Layer 3 of a small transformer language model trained on English Wikipedia (8 layers, counted from 0, width 128).
A neuron's activation on a vector x is ReLU(weights . x + bias), where the dot is the dot product.
The model reads these tokens: " ratings" "\n" "Re" "view" " scores" "\n" "|" " Source" " |" " Rat" "ing" " |" "\n" "|"

The vector x that enters this layer's MLP at each token. A number n stands for (n - 500) times 0.0095.
0 " ratings": 425,502,408,577,451,515,402,529,597,366,424,352,389,482,582,387,592,827,637,662,630,527,423,311,451,355,356,447,475,578,555,361,434,530,640,673,476,513,555,441,376,525,443,723,474,535,465,485,490,496,454,415,378,543,347,670,364,451,629,448,471,487,515,420,477,416,487,384,525,380,654,578,591,527,526,608,485,370,467,406,457,652,632,470,495,459,561,415,444,675,457,481,553,448,617,608,441,328,571,557,435,445,424,568,705,417,411,426,454,300,378,506,427,451,447,417,579,407,571,598,713,324,370,607,577,382,593,453
1 "\n": 472,421,373,568,611,562,431,632,686,458,410,368,415,548,236,398,603,515,581,569,637,492,529,319,455,415,461,485,494,625,540,421,407,552,431,611,506,559,445,301,281,408,421,612,402,450,465,750,645,600,401,383,411,297,352,612,394,477,540,527,423,421,497,511,510,375,541,544,464,542,581,632,441,466,411,616,524,504,501,387,514,674,770,543,503,325,592,313,628,445,514,543,515,466,626,753,464,545,539,445,339,562,206,678,629,398,530,144,516,432,480,574,555,474,406,474,583,418,546,542,725,350,467,475,494,406,562,614
2 "Re": 539,414,507,582,504,548,446,653,652,328,376,400,481,551,362,492,574,531,489,466,628,462,454,132,466,347,531,509,493,664,490,487,522,556,441,604,361,427,347,254,280,474,498,610,618,317,442,493,625,505,385,374,414,268,352,513,387,545,700,527,368,453,451,467,572,337,636,832,538,427,606,590,587,442,476,692,460,558,488,329,442,559,707,463,353,303,544,471,587,640,486,725,404,508,592,854,556,321,615,356,358,522,242,583,549,406,569,312,780,383,380,596,384,423,433,361,556,504,640,624,662,414,567,426,562,458,578,715
3 "view": 512,454,427,567,567,442,401,697,584,486,348,335,294,553,460,445,556,735,602,554,595,449,513,131,368,428,534,475,536,619,651,493,455,530,516,624,276,476,435,314,251,505,420,498,455,325,481,585,657,550,471,345,467,95,296,559,405,499,636,446,419,395,443,290,569,407,554,755,600,509,626,584,569,415,488,589,488,466,397,464,464,561,688,448,277,329,527,494,601,607,418,492,583,376,599,861,489,354,588,437,389,554,430,585,699,563,608,242,577,367,445,583,444,469,463,504,652,416,534,541,834,425,431,451,570,429,669,745
4 " scores": 374,565,540,566,487,556,412,612,552,484,405,372,419,484,476,456,529,624,671,648,640,568,518,134,322,388,578,512,506,612,650,590,433,488,400,729,428,481,511,393,209,433,465,517,393,387,639,617,449,545,428,301,330,23,332,515,324,529,553,587,406,405,491,323,494,411,688,694,630,484,540,652,566,481,440,772,511,368,477,279,486,544,674,355,368,350,643,477,574,536,448,560,509,477,586,741,523,391,586,358,326,558,408,452,696,424,589,515,545,382,401,521,496,595,394,456,580,304,687,622,668,380,464,438,600,474,637,686
5 "\n": 495,391,478,558,664,507,435,642,681,474,447,371,423,561,252,374,559,561,574,529,674,568,508,242,489,494,454,483,491,625,543,449,389,561,443,608,503,536,513,238,275,396,488,671,359,445,485,795,600,598,461,418,447,202,358,602,408,480,605,557,395,405,475,513,531,409,494,556,461,558,563,622,407,483,387,660,494,489,532,334,508,629,764,494,466,280,600,323,522,414,542,531,530,511,607,758,467,470,476,447,248,588,256,614,617,418,481,166,462,486,448,591,535,437,472,433,603,451,573,551,770,294,500,462,465,427,611,667
6 "|": 492,436,513,556,679,601,423,639,668,488,314,350,383,509,374,308,489,586,545,529,689,531,449,204,404,497,508,567,491,609,670,435,390,591,482,578,445,523,450,366,213,402,463,627,407,364,410,627,559,633,437,369,400,230,226,643,459,453,540,459,388,343,476,445,530,452,546,561,544,503,594,603,532,495,478,611,395,458,531,378,456,632,735,547,393,246,606,368,534,419,503,585,541,451,612,621,405,432,603,427,228,617,471,650,590,468,531,235,564,530,434,605,519,502,443,296,633,498,533,529,721,335,526,460,626,421,648,688
7 " Source": 449,465,470,539,547,466,412,692,562,446,317,401,397,523,488,416,493,578,624,567,679,503,523,224,469,419,404,439,624,785,552,422,490,601,437,722,466,445,618,503,237,491,423,567,505,216,593,609,561,549,482,315,437,128,216,580,437,521,604,607,556,376,492,496,568,392,624,717,478,475,605,763,514,280,343,669,397,427,478,337,459,619,713,604,318,386,660,519,439,472,475,421,508,522,582,724,482,327,564,388,446,573,275,627,537,554,581,374,569,453,394,513,424,583,537,507,652,398,745,490,608,323,417,449,547,322,565,595
8 " |": 464,486,495,545,640,488,469,717,653,512,327,374,417,560,379,412,476,548,486,513,531,611,450,281,480,543,540,459,557,563,579,416,365,556,441,501,397,497,472,384,326,410,486,522,458,397,554,627,505,639,456,400,313,293,354,754,462,443,490,472,444,311,483,436,672,459,519,586,580,489,586,567,566,438,412,630,413,516,484,249,487,655,733,568,389,376,693,378,578,444,366,623,485,348,616,615,605,423,542,479,250,585,375,615,644,418,637,350,561,465,359,620,526,463,401,301,564,477,647,543,589,332,462,508,525,401,571,646
9 " Rat": 514,530,518,553,634,600,479,792,597,561,434,390,441,493,450,427,479,578,633,455,634,464,397,302,356,545,598,475,480,616,676,474,386,611,344,676,284,455,568,516,295,455,558,632,451,145,445,613,618,490,482,394,395,232,231,589,436,538,561,486,358,465,445,465,626,404,733,879,624,572,614,666,659,450,492,687,482,440,341,269,399,552,641,500,375,409,598,445,470,456,486,512,494,443,589,790,372,347,503,415,309,575,136,483,682,441,566,273,555,387,396,609,508,508,267,448,532,441,699,519,599,327,390,553,512,357,636,653
10 "ing": 488,347,458,572,641,499,452,744,630,483,366,399,368,530,417,427,422,845,534,571,550,560,405,134,434,577,572,468,606,595,633,374,443,532,384,547,323,471,447,442,316,460,500,660,514,368,500,733,569,433,492,375,491,156,371,568,353,448,578,455,574,332,398,367,555,520,574,792,560,557,600,625,526,456,401,767,573,483,492,204,468,545,620,413,373,446,688,423,550,558,482,500,448,436,607,618,504,167,534,422,284,540,365,527,660,517,598,350,554,478,395,651,505,478,322,374,733,492,573,490,580,398,403,532,499,351,585,732
11 " |": 472,444,489,556,691,522,444,715,671,464,340,364,400,574,399,428,472,545,510,488,516,561,413,305,476,581,550,427,516,579,600,440,408,587,469,551,421,496,407,455,367,380,495,573,422,374,527,609,500,644,447,398,344,216,365,764,455,436,531,444,397,233,474,410,611,484,523,615,530,530,585,547,595,474,388,617,471,495,585,238,466,659,701,557,335,361,666,394,528,493,380,620,468,417,613,587,554,243,526,457,287,658,359,559,672,449,624,351,489,490,412,614,540,449,269,378,611,478,637,573,582,356,495,468,541,417,610,635
12 "\n": 471,338,353,548,674,432,455,671,686,462,352,378,438,570,241,381,510,544,596,528,577,450,479,403,470,503,477,444,569,643,586,383,463,615,445,644,506,484,442,413,354,431,483,636,383,441,444,698,705,568,383,374,459,212,334,641,474,470,583,565,392,366,471,418,561,409,550,568,493,575,545,661,513,461,340,676,584,484,487,257,485,684,756,479,355,315,573,343,598,548,580,567,504,501,618,665,504,348,555,422,316,617,178,543,630,424,543,253,464,418,479,558,563,487,399,453,597,427,613,502,700,317,539,434,424,453,567,695
13 "|": 495,422,479,543,659,559,430,674,650,529,275,358,406,506,341,303,463,572,535,553,605,523,433,268,396,481,531,546,569,616,678,410,434,602,483,568,415,494,407,442,237,401,477,598,411,373,449,557,621,617,405,378,381,287,206,684,500,437,520,443,401,329,477,388,551,444,584,557,570,530,579,632,586,459,443,616,438,459,497,308,459,659,731,570,372,278,581,380,588,445,498,575,520,408,621,565,450,384,663,426,242,616,445,632,560,488,588,285,606,479,427,610,512,528,450,289,593,472,594,507,682,346,533,427,576,446,621,726

Each question shows the input weights of one neuron of the MLP. A number n stands for (n - 500) times 0.006.

n424 (bias -0.130): 469,437,564,347,516,507,467,427,488,500,386,637,481,483,602,531,530,572,534,533,393,613,548,489,412,385,631,465,443,451,386,445,486,456,347,358,443,413,471,385,511,520,517,474,505,545,559,441,586,495,694,471,566,441,536,485,460,498,598,375,460,476,606,502,564,568,641,430,480,509,590,559,502,448,571,537,524,558,434,565,493,431,459,541,459,432,486,552,250,413,476,605,601,656,525,566,550,613,635,455,510,445,372,495,216,505,336,504,370,446,517,618,463,457,468,507,557,546,594,432,477,567,470,569,553,371,461,609
On which two tokens does it fire most, strongest first? 2 "Re", 7 " Source"

n451 (bias -0.197): 520,489,472,618,489,586,517,468,460,507,476,565,467,462,678,469,638,498,437,502,446,451,496,498,554,498,495,485,507,410,476,540,465,424,509,442,429,525,529,525,506,562,576,313,582,533,393,487,606,493,544,357,645,435,521,486,581,557,409,435,480,424,646,471,466,667,524,558,543,543,589,568,518,496,588,560,300,476,480,505,565,600,651,516,498,722,525,598,613,542,518,533,561,511,162,417,600,540,498,449,531,431,476,454,475,456,395,387,515,559,437,536,513,478,471,557,571,471,451,502,523,397,411,504,489,542,559,558
On which token does it fire most? 3 "view"

n141 (bias -0.221): 580,442,614,440,504,476,455,507,546,546,380,402,507,334,473,573,468,664,527,530,444,672,498,506,549,524,479,520,394,420,452,596,446,595,359,468,580,415,444,413,603,441,598,441,489,467,638,541,526,559,623,568,509,523,512,551,543,443,500,582,532,510,504,550,547,628,427,515,556,446,541,475,467,550,612,518,458,408,480,564,347,575,496,566,628,451,611,617,457,530,550,478,493,610,387,471,522,508,547,442,416,460,404,550,452,516,396,552,476,485,571,549,485,428,469,417,443,558,484,472,273,427,629,400,436,584,629,581
On which token does it fire most? 8 " |"

n410 (bias -0.103): 566,535,590,474,456,317,546,476,591,483,461,474,611,498,429,546,475,375,332,514,587,504,556,506,454,504,525,555,541,478,457,476,438,493,541,504,493,550,494,563,490,515,315,498,425,444,622,350,506,506,509,413,511,496,421,564,472,431,506,507,623,474,447,461,442,445,517,303,562,601,378,531,541,506,531,556,424,441,476,305,506,468,524,474,418,594,415,482,475,469,526,565,402,449,572,485,500,467,522,498,450,400,679,472,398,585,461,538,561,534,528,639,441,481,669,481,545,487,574,238,531,420,516,564,442,532,528,512
Its three highest activations, in order, are on tokens 13 "|", 8 " |", 7 " Source"

n277 (bias -0.159): 438,487,461,659,495,527,386,497,455,502,381,565,591,512,455,580,467,554,509,443,545,478,478,493,419,578,586,483,445,558,473,399,576,559,500,490,474,407,659,430,653,429,495,611,523,451,500,401,662,624,565,403,747,453,481,513,635,394,455,553,571,533,590,485,339,488,440,437,467,568,464,556,502,584,483,322,518,408,578,490,411,460,447,634,385,546,640,630,451,278,495,577,598,561,537,520,408,491,553,555,542,333,421,448,453,479,490,642,459,568,495,332,478,530,525,505,525,482,437,513,626,432,657,736,483,348,490,556
On which token does it fire most, and how strongly? 7 " Source", at about 2.7

n61 (bias -0.089): 616,496,470,316,443,387,490,635,506,380,498,485,398,576,507,480,405,651,448,430,463,475,577,483,568,471,603,563,518,381,564,436,483,548,523,519,393,443,505,575,575,676,339,525,452,492,560,423,536,484,496,441,508,507,564,536,440,543,469,553,485,509,550,411,532,590,473,523,570,447,506,446,457,405,492,540,457,534,662,500,479,484,300,459,408,506,408,433,532,609,506,512,459,494,511,386,510,524,478,484,583,541,458,417,568,565,512,469,564,574,545,429,458,488,543,481,539,430,531,496,491,531,463,485,426,527,437,497
On which token does it fire most, and how strongly? 10 "ing", at about 2.7

n126 (bias -0.094): 454,378,449,592,557,514,513,510,598,576,525,615,533,363,677,604,474,476,522,545,532,382,617,470,521,565,535,557,580,520,454,516,490,488,500,407,468,508,498,441,509,570,551,388,502,613,558,512,388,424,459,467,613,482,535,538,542,481,498,427,444,552,481,537,548,467,482,475,512,464,326,440,449,432,541,522,451,449,438,474,438,547,577,506,461,526,710,535,530,451,496,420,506,582,453,526,636,502,506,471,329,392,450,473,535,547,522,502,447,410,449,542,546,506,487,515,457,388,399,580,442,396,438,535,422,490,464,528
Its three highest activations, in order, are on tokens 8 " |", 10 "ing", 4 " scores"

n458 (bias -0.075): 511,422,690,510,375,589,612,555,480,478,513,481,728,544,424,605,462,543,510,580,469,502,573,529,417,474,449,561,475,527,563,442,511,441,418,434,514,496,486,446,430,572,559,407,395,515,509,502,470,507,545,478,509,366,630,416,438,420,448,460,500,440,630,606,388,373,474,515,389,477,374,583,467,433,578,353,493,587,644,593,496,493,456,358,493,447,340,575,563,430,414,456,478,616,535,488,476,467,590,509,479,515,502,535,512,511,550,463,472,442,414,540,483,446,622,459,552,507,454,576,506,395,541,601,332,430,553,428
On which token does it fire most? 5 "\n"

n75 (bias -0.188): 527,585,412,579,471,445,510,441,361,514,507,460,439,171,478,688,502,467,517,485,477,555,400,431,476,561,471,672,522,444,489,555,502,579,435,529,543,484,409,390,622,505,543,546,401,360,412,425,489,530,493,505,519,511,528,395,525,427,603,398,355,566,337,615,545,505,532,527,427,525,554,564,537,450,686,505,514,581,479,438,525,472,554,611,546,472,609,505,512,359,498,502,433,491,352,547,514,557,526,466,331,602,423,543,445,534,500,580,567,692,411,463,518,551,477,600,525,566,479,417,460,486,362,534,479,482,516,475
Its three highest activations, in order, are on tokens 9 " Rat", 2 "Re", 6 "|"

n89 (bias -0.068): 374,512,415,542,369,498,636,567,578,544,374,567,467,554,440,614,479,529,621,573,423,402,456,561,559,502,435,553,560,456,372,476,583,356,467,343,471,530,524,537,613,453,407,437,504,508,451,500,647,548,465,660,510,543,580,607,494,488,435,464,508,419,459,605,451,539,510,450,490,519,482,441,546,506,441,457,518,341,534,498,406,520,550,456,462,518,522,461,551,391,490,514,454,464,511,486,579,555,492,565,394,506,469,581,472,428,522,539,428,490,518,555,537,494,588,502,480,524,568,343,525,586,475,480,436,468,438,575
On which token does it fire most, and how strongly? 8 " |", at about 0.71

n127 (bias 0.003): 617,511,508,569,440,527,356,506,471,574,525,502,408,500,512,449,487,549,474,462,343,590,479,512,413,480,458,610,530,528,495,366,540,455,531,447,513,461,529,390,552,485,559,469,520,542,527,448,514,411,456,502,531,443,549,463,572,491,505,493,556,534,455,542,444,527,604,530,550,475,490,500,440,529,586,555,452,534,394,466,484,525,485,547,493,493,469,527,534,485,523,551,581,439,558,532,613,756,506,603,479,500,442,549,422,443,441,459,514,391,491,361,564,547,510,498,578,465,504,450,544,423,603,565,589,451,555,480
On which token does it fire most? 1 "\n"

n390 (bias -0.206): 403,534,594,506,452,593,467,418,517,645,540,459,632,428,504,440,549,549,410,542,466,598,596,623,540,621,355,466,507,563,564,476,363,438,382,488,559,466,498,391,487,480,438,517,661,464,533,545,495,521,480,653,389,448,591,551,665,538,441,579,404,466,456,479,441,519,560,479,430,426,545,483,493,500,502,520,438,493,720,433,618,604,645,493,596,505,526,709,500,379,667,367,522,461,426,426,424,617,459,550,459,517,559,703,566,564,421,509,634,535,505,513,533,464,403,436,564,359,488,543,420,550,668,516,555,562,500,472
Its three highest activations, in order, are on tokens 6 "|", 5 "\n", 8 " |"

n32 (bias -0.153): 515,420,439,562,431,349,453,504,521,500,494,445,473,451,508,523,500,605,482,520,474,593,433,585,507,562,480,545,491,528,398,454,590,581,440,605,423,423,460,362,510,543,712,475,310,460,491,550,480,574,412,443,562,410,537,410,538,471,614,389,554,607,386,487,513,523,502,527,526,615,540,580,523,527,555,417,521,529,444,537,435,450,534,525,451,541,477,571,456,498,540,483,594,545,420,478,473,516,540,595,453,496,544,448,342,741,475,472,508,419,333,500,704,483,484,500,466,582,579,467,496,547,571,619,460,532,444,491
On which token does it fire most, and how strongly? 3 "view", at about 2.9

n221 (bias -0.184): 525,545,478,421,389,357,531,477,494,418,542,498,504,583,430,577,421,488,433,426,494,596,507,537,470,663,494,587,450,506,485,557,382,415,448,442,468,508,500,480,496,555,502,477,430,527,367,468,494,403,629,506,607,446,498,521,506,420,399,492,551,555,432,466,567,576,577,496,560,502,496,625,494,508,537,474,427,545,570,389,539,441,502,510,558,371,535,424,460,480,515,601,537,523,454,508,597,386,409,679,496,535,538,589,482,580,475,473,595,538,364,506,474,439,542,479,470,473,622,556,527,529,430,456,519,443,543,415
On which two tokens does it fire most, strongest first? 8 " |", 10 "ing"

n466 (bias -0.059): 428,407,444,530,540,463,382,445,582,515,521,572,414,636,512,450,530,487,496,533,487,485,656,508,590,580,515,616,515,566,582,591,657,472,465,559,522,508,580,619,481,438,375,593,430,452,516,473,553,452,452,498,491,494,527,413,535,479,384,508,655,500,471,502,517,492,621,581,430,514,553,500,646,574,512,446,445,451,513,535,585,527,523,542,596,708,529,517,592,584,506,427,487,366,576,474,539,445,366,640,562,531,455,589,536,576,534,537,417,569,498,491,514,334,500,504,541,642,441,496,422,567,454,453,408,465,473,494
On which token does it fire most, and how strongly? 10 "ing", at about 1.3

n442 (bias -0.082): 575,390,533,371,561,452,498,382,460,582,559,466,548,420,512,528,537,589,502,478,453,475,476,522,473,424,646,535,445,378,481,477,402,509,420,500,496,449,516,522,506,563,653,533,397,473,558,473,490,460,485,447,469,528,506,551,671,444,565,424,628,597,508,651,576,521,496,529,552,447,449,606,489,433,488,627,587,750,532,388,455,576,462,599,481,468,458,529,430,509,448,620,455,483,505,459,504,558,559,588,413,534,413,450,458,590,528,549,383,403,430,536,601,633,491,450,542,558,458,511,561,523,436,596,540,363,553,436
On which token does it fire most? 9 " Rat"

n495 (bias -0.077): 487,474,446,464,491,300,502,610,596,421,428,480,507,587,534,423,418,521,445,397,449,531,465,472,577,605,540,558,515,463,478,502,450,472,540,509,581,436,461,442,507,493,566,575,432,459,494,453,542,482,491,471,584,396,534,553,591,626,473,489,470,496,408,542,530,581,496,407,511,534,438,474,500,541,519,554,520,491,487,461,502,489,562,527,424,533,535,500,487,508,530,565,617,555,417,535,585,490,394,601,406,566,595,423,445,632,567,503,350,512,440,432,535,504,604,527,534,526,540,431,418,393,481,513,478,442,546,473
Its three highest activations, in order, are on tokens 11 " |", 12 "\n", 8 " |"

n216 (bias -0.177): 331,544,606,428,494,500,604,430,544,429,472,538,442,539,494,507,516,381,334,557,314,472,498,512,415,500,541,510,545,575,395,453,438,334,511,589,563,493,535,518,496,698,478,504,429,515,733,429,481,452,394,500,374,475,504,612,472,530,526,533,583,512,487,483,482,586,535,470,489,508,505,522,415,549,485,462,489,567,498,576,536,448,412,368,461,363,496,502,457,500,406,584,520,630,582,523,381,459,594,450,396,504,352,489,342,475,352,453,569,551,489,516,502,455,555,539,543,498,500,436,515,607,523,631,444,485,410,514
On which token does it fire most? 2 "Re"

n396 (bias -0.140): 562,551,526,555,391,463,563,535,437,559,536,484,477,536,495,502,533,465,422,502,400,557,664,399,422,437,506,552,519,551,427,546,551,570,526,545,420,453,498,407,521,500,572,480,352,507,447,544,457,532,478,473,583,514,475,509,560,607,416,500,595,463,518,509,445,557,418,559,617,559,389,509,536,466,552,526,547,470,447,496,545,457,487,527,529,473,367,444,444,543,576,403,435,520,418,517,496,542,540,483,470,588,555,470,466,465,487,539,502,396,415,653,442,484,508,496,431,677,538,491,521,543,461,548,462,473,502,590
On which two tokens does it fire most, strongest first? 3 "view", 2 "Re"

n335 (bias -0.157): 564,484,573,481,455,374,451,431,494,408,388,550,474,436,464,512,535,477,591,553,439,534,421,494,428,557,540,527,485,537,484,522,470,247,519,420,542,492,553,437,419,442,431,488,559,480,470,502,631,522,627,500,494,517,464,545,454,432,294,413,514,405,616,510,347,500,460,559,447,477,407,447,502,450,506,533,449,473,492,462,556,420,469,556,466,547,472,479,554,544,456,494,486,551,560,263,354,511,508,519,504,556,530,504,372,481,486,481,500,520,467,489,492,500,639,476,484,486,571,384,498,407,527,413,466,460,587,538
On which token does it fire most, and how strongly? 13 "|", at about 2.2